Layer 4 of a small transformer language model trained on English Wikipedia (8 layers, counted from 0, width 96). Numbers have three digits each and are written without spaces.
Take only the direct path to the model's output, skipping the later layers: a vector added to the residual stream pushes a token's score in proportion to its dot product with that token's output vector.

Output vectors of the tokens that the questions are about. A number n stands for (n - 500) times 0.0034.
"mer": 678323542358350575609547558482421122501337301441720656459478504272228402618458468545604553411323633451535518437496516400578500475488545483466550625431628556491380549621597368630486430573772525514472649533455366465441440514457660450539519520600441661577458558789303552406643343678219602596
">": 534481497399529596509533473500463503527673545447435634382339587400271516470508557405305643677669454456389582498533659563506478659481351490590652514431455611461583474457541370557445358465501501533589546576495356585614458490463502476516464417467617613543433506539499498405463432407354545524
"ew": 646524590484468443392506524488587291535585589416673349446355791432270555498431416324578714552568638531483430498549509461464453471385436536458424528398520512413594552501485469565608283497694465514401418643413672552369572569580534501586671493406467452683416575537593524432554406616262418347
"L": 530412722573421413496537576364535298559414493488442525479434447441337664485475553609509581461659412559329463514647548514538367494408424617491458413419555565504590641456565568433494555471610571514684407365565525550626403394596573581528435516476487433591396519730330457503485502414418564311
"ec": 586557486668621626745445492535566456531382515410345546567425527430342497737568459556612773569436463597451533421443498497387691527462502473595494474273453588486627459350449386358544638377535471507517511447619585495454415450532497608604499734429434599549413462388460328570480324333457404383
"%": 530335517666638498517333406546350291485732607505579643376480470408361475444394423461554551392785394613388440629555622616802555580561495616495564389397436395523459547708510341590308389591482585504359520600566401632552612456319601423534402529384559541489399412593492505409476446535291604530
"ment": 464261509578583517695662492568234489599539414371565593380400491542208585342289647345642564630477383605413644596454555689735658607753394305748471605551556483617330456521384501573766506499800492521404319496256460377615321644108544401578297386561604449425479544645478622591564276490266393562
"ak": 545461454503395524363479461566526592650397500656379442570405372655487615477542430278595628489476442509563537526523514540209530614370485559540494319687577538709676559486508450454440492708565423495544409424544430549348531402349572411378646484547687475586406480459520588398568435524392655303
"^": 463410629454625518516501514533525518480603577528431426538637513316376511483565577612399561610444533306476260455356572669582372651500354521569545319457498533416450598463500439512484528510564614533530509475444606502493506391449533428547574430448581407499391630563561419482373515487410725565
"]": 621310510274294560659297574550431334592626451569569621589360548470340565404824477321457691521589397170420388451483586595561592595692381663713572194403671446653502591432685473384407678229622612505463679410495363567467444411374377480689306425436523559521477773777699490364316429540429506469
"_": 386442539514539577641526385480627527501538531511413482422384513320238511328464546579448614444579569446426384445569591694524496606417400591554609394467627483568564662378536475512407455393584642538531497566396592600604450477396397394529643492452589519552452540536511489473291470519445576470
"$": 411589580494570616620416414408451396374511514490523517453440584430261529568416491554338648511511398317426424433561561707592466656495427498619653532389606386520387673625684375525375471409586709524538585447315556555636519417405368458439367593450729520540466376557493458466425541523506620496
"`": 536308584492550528642571453488422446508668478410504659343355411412023689508439490388453600510579517463406473475443685622703560681539363533705619342456544502638594585494542229549248353456802576572543425446402305443563614471504581521678373539442715535546415563727592518425512232528186630311
"ore": 514422396459384740331381536475520233735488520426596521470433514509366403535411409400571584571469521368329404567458492557468157641524383684597601637560583508491695438454343275384426205418741724515553514563476601671339712500528741454598577531569601558377488365586413735402318522547514667514
"{": 319421692448561553709609537498526573395601612305633588609418576381401612364537409596472566541691515473408350421432585671569353700381478342677535540328471509470564472467546400475388605453458542528588467550476619643473493330316468388659411501368695452497355494475512524408536404572463542463
"ly": 664280369521385558578562645591411524594289426529639584316359352507502526354540465534642531403560535553758655164491540311496411552571590530569633394428397586446470761562294483657555442104575435504473514600332540557518434445615450459696620305418628667653492336629450421534439499579587525394
"ord": 508475417618582527401682454601435556555659440588563653629588676537384704369360343441358815318402403538395584406529593427449579398480321499587475383477597445383362535396517378356521370662741580497505383676509572607522585087456670490603540505609527489532375615352375584410430522603357529480
"&": 669485641565601354531475335422557475593593559254441618439375522490234407468619468461519496488666398456432673558768497465513770485363495580395570334301479588446498484403574395505269495519627583520567474437535312549578449531597685544684460409553564522558354576473537660417552485409469402396
"ction": 554367523537410575401638502505179606425695496373776512221340614194222583546264599345562664572579661583620450604592707488509702516440702494415543550509563529633335594673546434410383356421587489504569319383449209445545352549324680533623443533342537474488548711456520644458516332703401557433
"===": 654496486366634404567554571484391427488418562592509696357493496294369553562386476356351500389402640480412354617537459594658373632395252449460639332593707555544547606454532391529464422449658504518650286591543536579494450515417683629631272466410665518460489676479418525512463523474539512558
"}": 547308424253535533553393432474436474516662570586402376562453457360191617412575642455388706636595460399515422622321655677632526537618379496674563207424595409619575551400501462548523604428606693520555470515489544682618465509282340510499361419390604568496467658600380403422449482482382661615
"ip": 526411373620471673522640637365484605595640387703469559544541506622404578433473356324524733589644530298455556525269569599418565516493538500510423510503573574441601326467672315576747131553571438515533391497574506532485417463316465293660700446275510407529435507488531513562458506408428525411
"ut": 387569641435409632565499545591491643534373468452323480447468500665102599392450523587617752639636402459652541481413483610449403527346425457368405536438520538738324411519523398320584567383637671500412353449602423566380494391349641532642585607598678590456480592409490659517299478535473551329

Output weights of attention head 2. The head adds the sum of these rows, row i times number i of z. A number n stands for (n - 500) times 0.0038.
o0: 535608570424367522622579365501434642556399257398431438561305530462550630610405389496347379420460413534510375366430609571381675478461500493823359485529601507467533613311589384507366603503354650557436613369532573470379494439537684527471487467554533487390501639628618442628670502344592606658
o1: 279474464682602480516428544522524477458640704556514381350392447422472458557505743451395304424526574521443527456335467441502568530472394522544353481566497336595557561516470321577357635593496538381375765739588628542508356766238470447587278512701625647557507442390476550391393568436417755544
o2: 293344357473561619554517624451343505585298482521518463540482357589697506351468275614352519611608359600470616603500578474355616532481488557498545467461461559578460469498412622537621526525575507519622445420731596521540231582475509477387395575350602524275456590346483474541369700469472699580
o3: 489464568472548477547506433461411485489423515634483320440538546528571621573589448572505436542444482649546653502644680418396564636649412522246601479546522510425447531554437427299552612459606438552534507625347336507437476480575452662416458482468575513512421346482367429461559463348444645606
o4: 476533577667515326820444483627345610670623647429369597579504320508449509573461428406453464382640533533364519480484486386498473483647469534542522439717378377506617341467509443527469650494482590410299335562430315506604633642573381366487634328714477498425534705367566487457616399325387522664
o5: 349503452458715482536396608415600463331335643525397718714432435456713622561641608493457486327649369722423632566503593402522272496419518486423380475462506558483401486596432189746303432407387344427469736603595528424257554692623377586551568382495522395306574545716512602520454415575443732378
o6: 345355526497550441583486486527531343387495484492546691217428594422547513470499374641581603406704577524510660366539541408649450323454510697699560563555259468493468398552409437524297546354426444424471596488528560452315529326528662460477519569520426610424615456608633393602419724533466478772
o7: 476540718566591505518468450532547389392562486440259208541500420512419304584469524385500536495403612478424493514402440602574479566537395476646718412498353579509520405378418659476608542253432358590553477734568339664728454829401251357439448591578410607462749465526565482619478532413699559446
o8: 476342803286627549501511340428618506419632479548454568580460478377497367312387525543510411471359609561612310560620495441476293626711674482422619468670229503403549349691638606526504483574154449319328628609452498332370706566591593506597405563443470401499566561471501554756469373609444511638
o9: 614470482481383340591501590428326564549437428414249436482433600504671423382460448516452482536489477689445513398479550437279681493314402426539509494582632586510405400462498652410229510637497637344535678505767447464420641640310642532302557620658475404598633494435576324417557584743664428690
o10: 486357539493436556463365589379554586518595520545560603314514604693519492564440411411673616578720574631308514438618679688418425369542513517503493462313536586432334413399522454694528312609643494513559458371772496463364586531470625522672515505456494497446620578418427401211467272421460394416
o11: 408580453514644485523498676422534494463486864513365403604463590500330594330451332717686432493443335561436510588481548404425600552517416559452648574470551583497480485702517462541672499557482411265492555624470541458401523494524479321559601494614387449319463524524626517426552446370479290421
o12: 534393589734459381447418409343516385357582603558466458334364448564222450447475604409313561430485383807481563537654447450572571579512361395413619491650293566455518468461396369547481543548612421521391605503302412535349547550590535628539657712463436617585481429498481540558582605794599591480
o13: 707655499538351612506478633443390461444445389246537640645422393279518396501517439522286696414520566460458716270522745654545552595604580588366524605467435269493544489297588409515561488400404385522324504502524585420414383621605380432682365567584506283777460658501557535618596578614595336393
o14: 559522404565525772351313482172488466415542393608520439516405163677518488426518557580542467586513319402453500406628526563583501517476445453435284598616536788618558536452485581291344605438673532492591536276442508524387582627488415556433419411610578548630536619540385457514609591423555591502
o15: 536527722663610558355353447549508436561423430520525612621449240114410625454549448521454465440534576386539386284416490302683658851462603472600478401462552457285442597495525592346513557601435509405375662685661463499573733508369581565459587233358405621511424598488514439522576490475535502540
o16: 328410497504494451507567476410470213366459027511389600475471439210460554674597545507746550407565723466517541693626453612534608416415621466466519479394517632453659464556707529391607521530536354391556317465368541488587462703512540636534385607646591654363629558308482621313481520594404464380
o17: 556422321529655501619398594356423540442486556663469497408515551219634597528282526477430482415410456450577448607473577634660549777514419478491460554562515432479606503450522513565471432446641498517427545570538376486353640401342429500342713345496433655298665598519354369615415686458649368657
o18: 543583554613696462482476451298303502470618449552395415507672519454587476447589616598260579586493602388453513474464395486501481402518728595508541595408633399495478500512422549619528503377438535396547451339385501365407712400527434611445486324477462763452454281743507597530481454450646542569
o19: 791546568539366533753361595321417459495582446642519426558565592443453348324575697513459587389415460395414426496643491509456527561496484388398751322452528611418563498389484232457429352587562470412595737527516611499477395404466349578609470386633557521704602559276596748471456451497523519324
o20: 439521376491370531597390413441673449527568477458694521497514624561582576444415648519412338325299258494305479429533490598459483476602408451498558130437505440514658491857569367611526485467595582485589503557393549429380639622545385527508585641440446578502435561590384393713536324590615406725
o21: 654487610492642591329565441420500548340575488483609371499438513591456393514305488613599583426506395506554618370522446581554332511408353502680512437486444537602567331569537358616441607421504492510467474496527393783584536659455465597670522317564579569574467467497396742447294260357564422466
o22: 536548485473574645516489397682489447553636434508385434428457610456544503484423456496556473651528484444441422488388383550521305375776569575340391498443614424393506573689467573487618689544497463489410569346614445556513638476500575517424374413441430558564529469406477520492747501489505460356
o23: 593592472509583569470550451576611519604346530537521612490608656397650690697511531473590351358279657360447685472512261474588457390356419337444545472414494570348634296486357483409454657472432436586434666532570574714455426482342642513332550518750466386658524489489481390431574515259456766321
o24: 522572316541387503612374666445672407568397458492500638402422471555748300350368463689746404459339458404378553441554296573612674672950341482547555633508621595599588445393633420661518520402342445465508605439542364509531612433513399363420483462366520532219418524543663546494230341762539630423
o25: 731377395548475579487403471323515367590639647425393363551626488503656472590443681650600649598712475380519532297593456372481369590311418376484489560599505324434566451691429670500562613479383521453520717621388482544672520424746403298467529548402398458522373500386518453494589485402493298528
o26: 695348322440549417337626509440388628403616409524544560515485387458469454485469682511580417701624558627619565304283521477410612636582562570508308335559281647559485439357574424315593460555535532473647384365547442427432475484472470571420564452671531435519418595570574590434555393587624649434
o27: 497448440459256484432483696534365420492597627500430513465737449389483319559525496191459422633882469619583515616460527695695597469643575501575529472478795373396586525593394500515426513468559325596585432541338395501380727590525497315377591394594278563472354564371486530456509585551348497401
o28: 543596656363399641632380519306665640582517415431470544368737639368347538274626504529407299848586470404596682422421544527346472567608676333499563427496491344391532283568604650464374493307561274588230399518524565687237501497519524487466563580550504516416338507563534696611706621281563520416
o29: 453414371355560645686445659472513321446464581435348621568456505403459480622452548572478444591425634436424454561551763484504456493364479565495531500552539467499615546321486531574522656505518479486546489353629431773743521463423518481377529560631386486181339637567415546450661444430460295475
o30: 542455410634524491563479503305490533417299555444629402425563471600518492474702474493528508588420409598456518446453265443519485366632435394495472509527698366656501538445329557496394312552310506597548674428615513577378759748649453458639407558503639633396310568582498561588392547353414554454
o31: 413453669478359294556467538297429440549343550228592528493307548389557327477601415392358527552459710633454657619572509694468486499467397408518451570386585595553717639613556403458457327438622637612349516803560547516495445422577603457233476656469447386541372737455428683746360459667530325452

Each question shows a token from some text and the vector z that the head gathered there. A number n stands for (n - 500) times 0.0096.

" ": 567582485635296348455564437253723318499334485640599394392571454709607487524534685446370709314777
Which two tokens does it push up most, strongest first? "ction", "`"

" b": 666440499588329556472388354304679395317259459491440121517462611553591508598397601376556688352692
Which of these tokens does it push up most? "L"

"O": 545457562442378393502499471274687435408120547517432423619458428711428382478505649194389558342583
Which two tokens does it push up most, strongest first? "ut", "L"

"s": 464417469499290710399529485271691544365181443534270309695599578675437358648482622507397517401627
Which of these tokens does it push up most? "ore"

"ing": 714483342533384342308573576298427436394241400831362230548643384710466613648481608318521614466650
Which two tokens does it push up most, strongest first? "^", "{"

",": 574502524437351427607433446506506413525358494523558502474641468437557492544417479448407557487549
Which of these tokens does it push up most? "mer"

"7": 591533294517385387528498546294601401484414367645398298530656311659419496604485539389343681435752
Which of these tokens does it push up most? "`"

" the": 688557419424396345602365470300491473407275435632347452616735483566593497704435465439377525383642
Which of these tokens does it push up most? "]"

"v": 781557278304495440527471616319598447351466450588297393390758526720403441750409772415449620329620
Pushed down most: "L"

"ig": 770621337460471362537592534366631531478293446641360415584675499733470451648383498399361527392632
Which of these tokens does it push up most? "`"

" The": 789550425591412382561477446338594402398256339630379418606593483539443493655420499343439584405612
Pushed down most: "ew"

"at": 754486357494611382446579538392624507351234400619441336440623455626492427693532548452427731386545
Which two tokens does it push up most, strongest first? "]", "`"

"he": 687600529471429372520640558336620474220349345629355277506477352655472397719556708406483575441649
Which three tokens does it push up most, strongest first? "{", "]", "^"

"id": 676595490528442355531691614455594486518361390516443191591714346860505370596588615496514579490728
Pushed down most: "ord"

"4": 532412625376413458169379459215582605224181504533493326550622534595430299673498624474336691435656
Which of these tokens does it push up most? "ip"

"ec": 709534420463527338462550589280669320520363372680392310323688355528484390565493550479318702473623
Which of these tokens does it push up most? "`"

"and": 652494391436318370376652661403712541431235339736290460513630620715440519683452583201654546401735
Which three tokens does it push up most, strongest first? "{", "^", "_"

"2": 714561525562410534469439385332664415325271418530391224488567677597477526579443580311574659435755
Which of these tokens does it push up most? "{"

"in": 558557460635570296516608497384478678331515357858439466447816102633415590475595343438602820137858
Which of these tokens does it push up most? "{"

"=": 622428449346284393526426320200495480398365277609474220595731545570477224631417544391464521429612
Pushed down most: "ak"

"ed": 760555296298487435526480602318600433355458443567314367404756531722406445715433755441454623347653
Which three tokens does it push up most, strongest first? "]", "`", "{"

"iv": 465405657563580296617546531307494434518274393699377624576710418561406514673660455511269588339579
Pushed down most: "ut"

"ine": 691572363474443457513520574318573514415197477715227439552707411590499494652482517320441573449540
Which of these tokens does it push up most? "^"

"pp": 631760495530489350399654343414593376410329497611312340504714363643477497648511601500312630501672
Which two tokens does it push up most, strongest first? "}", "]"

"ur": 702562362580644120464739298346709557281340309699599382301730284767563666629605463364415977303769
Which of these tokens does it push up most? "ec"

"er": 674564348485405405508522525312579548420244479703310420554708377612518506659485541336429597416562
Which of these tokens does it push up most? "^"

";": 620552521360487387553521551337638446391215378641455342468624365537481495533557581319371647405604
Pushed down most: "ly"

"D": 507495496435402437483525479269683453444121466511423383597554404677443394461515592255397550326580
Which of these tokens does it push up most? "ut"

"n": 707587525459443396514619565326626459235354375650380275518496335655466381690542687397459574462671
Which three tokens does it push up most, strongest first? "{", "]", "^"

" of": 605435536449441367579437451341584493477291492545445431522711452568437428648389499385278585466580
Which of these tokens does it push up most? "ord"

"ic": 630443465493425466556474520207714476563227223598346219498562456637490290496544520487456501395773
Which of these tokens does it push up most? "ew"

"r": 705567364577646126461738299348708558283339310703597382303732283767560667627600464369414972306769
Which of these tokens does it push up most? "ec"

" se": 644506431475559350600641695476503551552324431589313459617704364617360291608383552292381625429617
Which of these tokens does it push up most? "_"

"t": 789724538405451355428627333419529502429295496611250260548591452581441310646458685553516508560731
Which two tokens does it push up most, strongest first? "]", "}"

" m": 589507512411394408563442469486509429527397497516543490516687470473565431592406482474431563516563
Which of these tokens does it push up most? "]"

"oc": 657589401547529363472654515267563537290468435748402353449720199748401619603512561388458628439777
Which of these tokens does it push up most? "{"

"-": 688514496327442327556514521344626433266194380611499315469652332525522528579534601317385630373566
Which of these tokens does it push up most? "{"

" to": 772511526646447339445597633318638461396393436641319469621483473722468433530481599543345573429543
Which two tokens does it push up most, strongest first? "}", "^"

"h": 741563565428388702488296431195716646231086357566217427541612550631555491796200371344322613555495
Which of these tokens does it push up most? "ore"

"5": 729547530528384519478420402360633447313258417544376227494606661584486542614449570303572662445756
Which two tokens does it push up most, strongest first? "{", "]"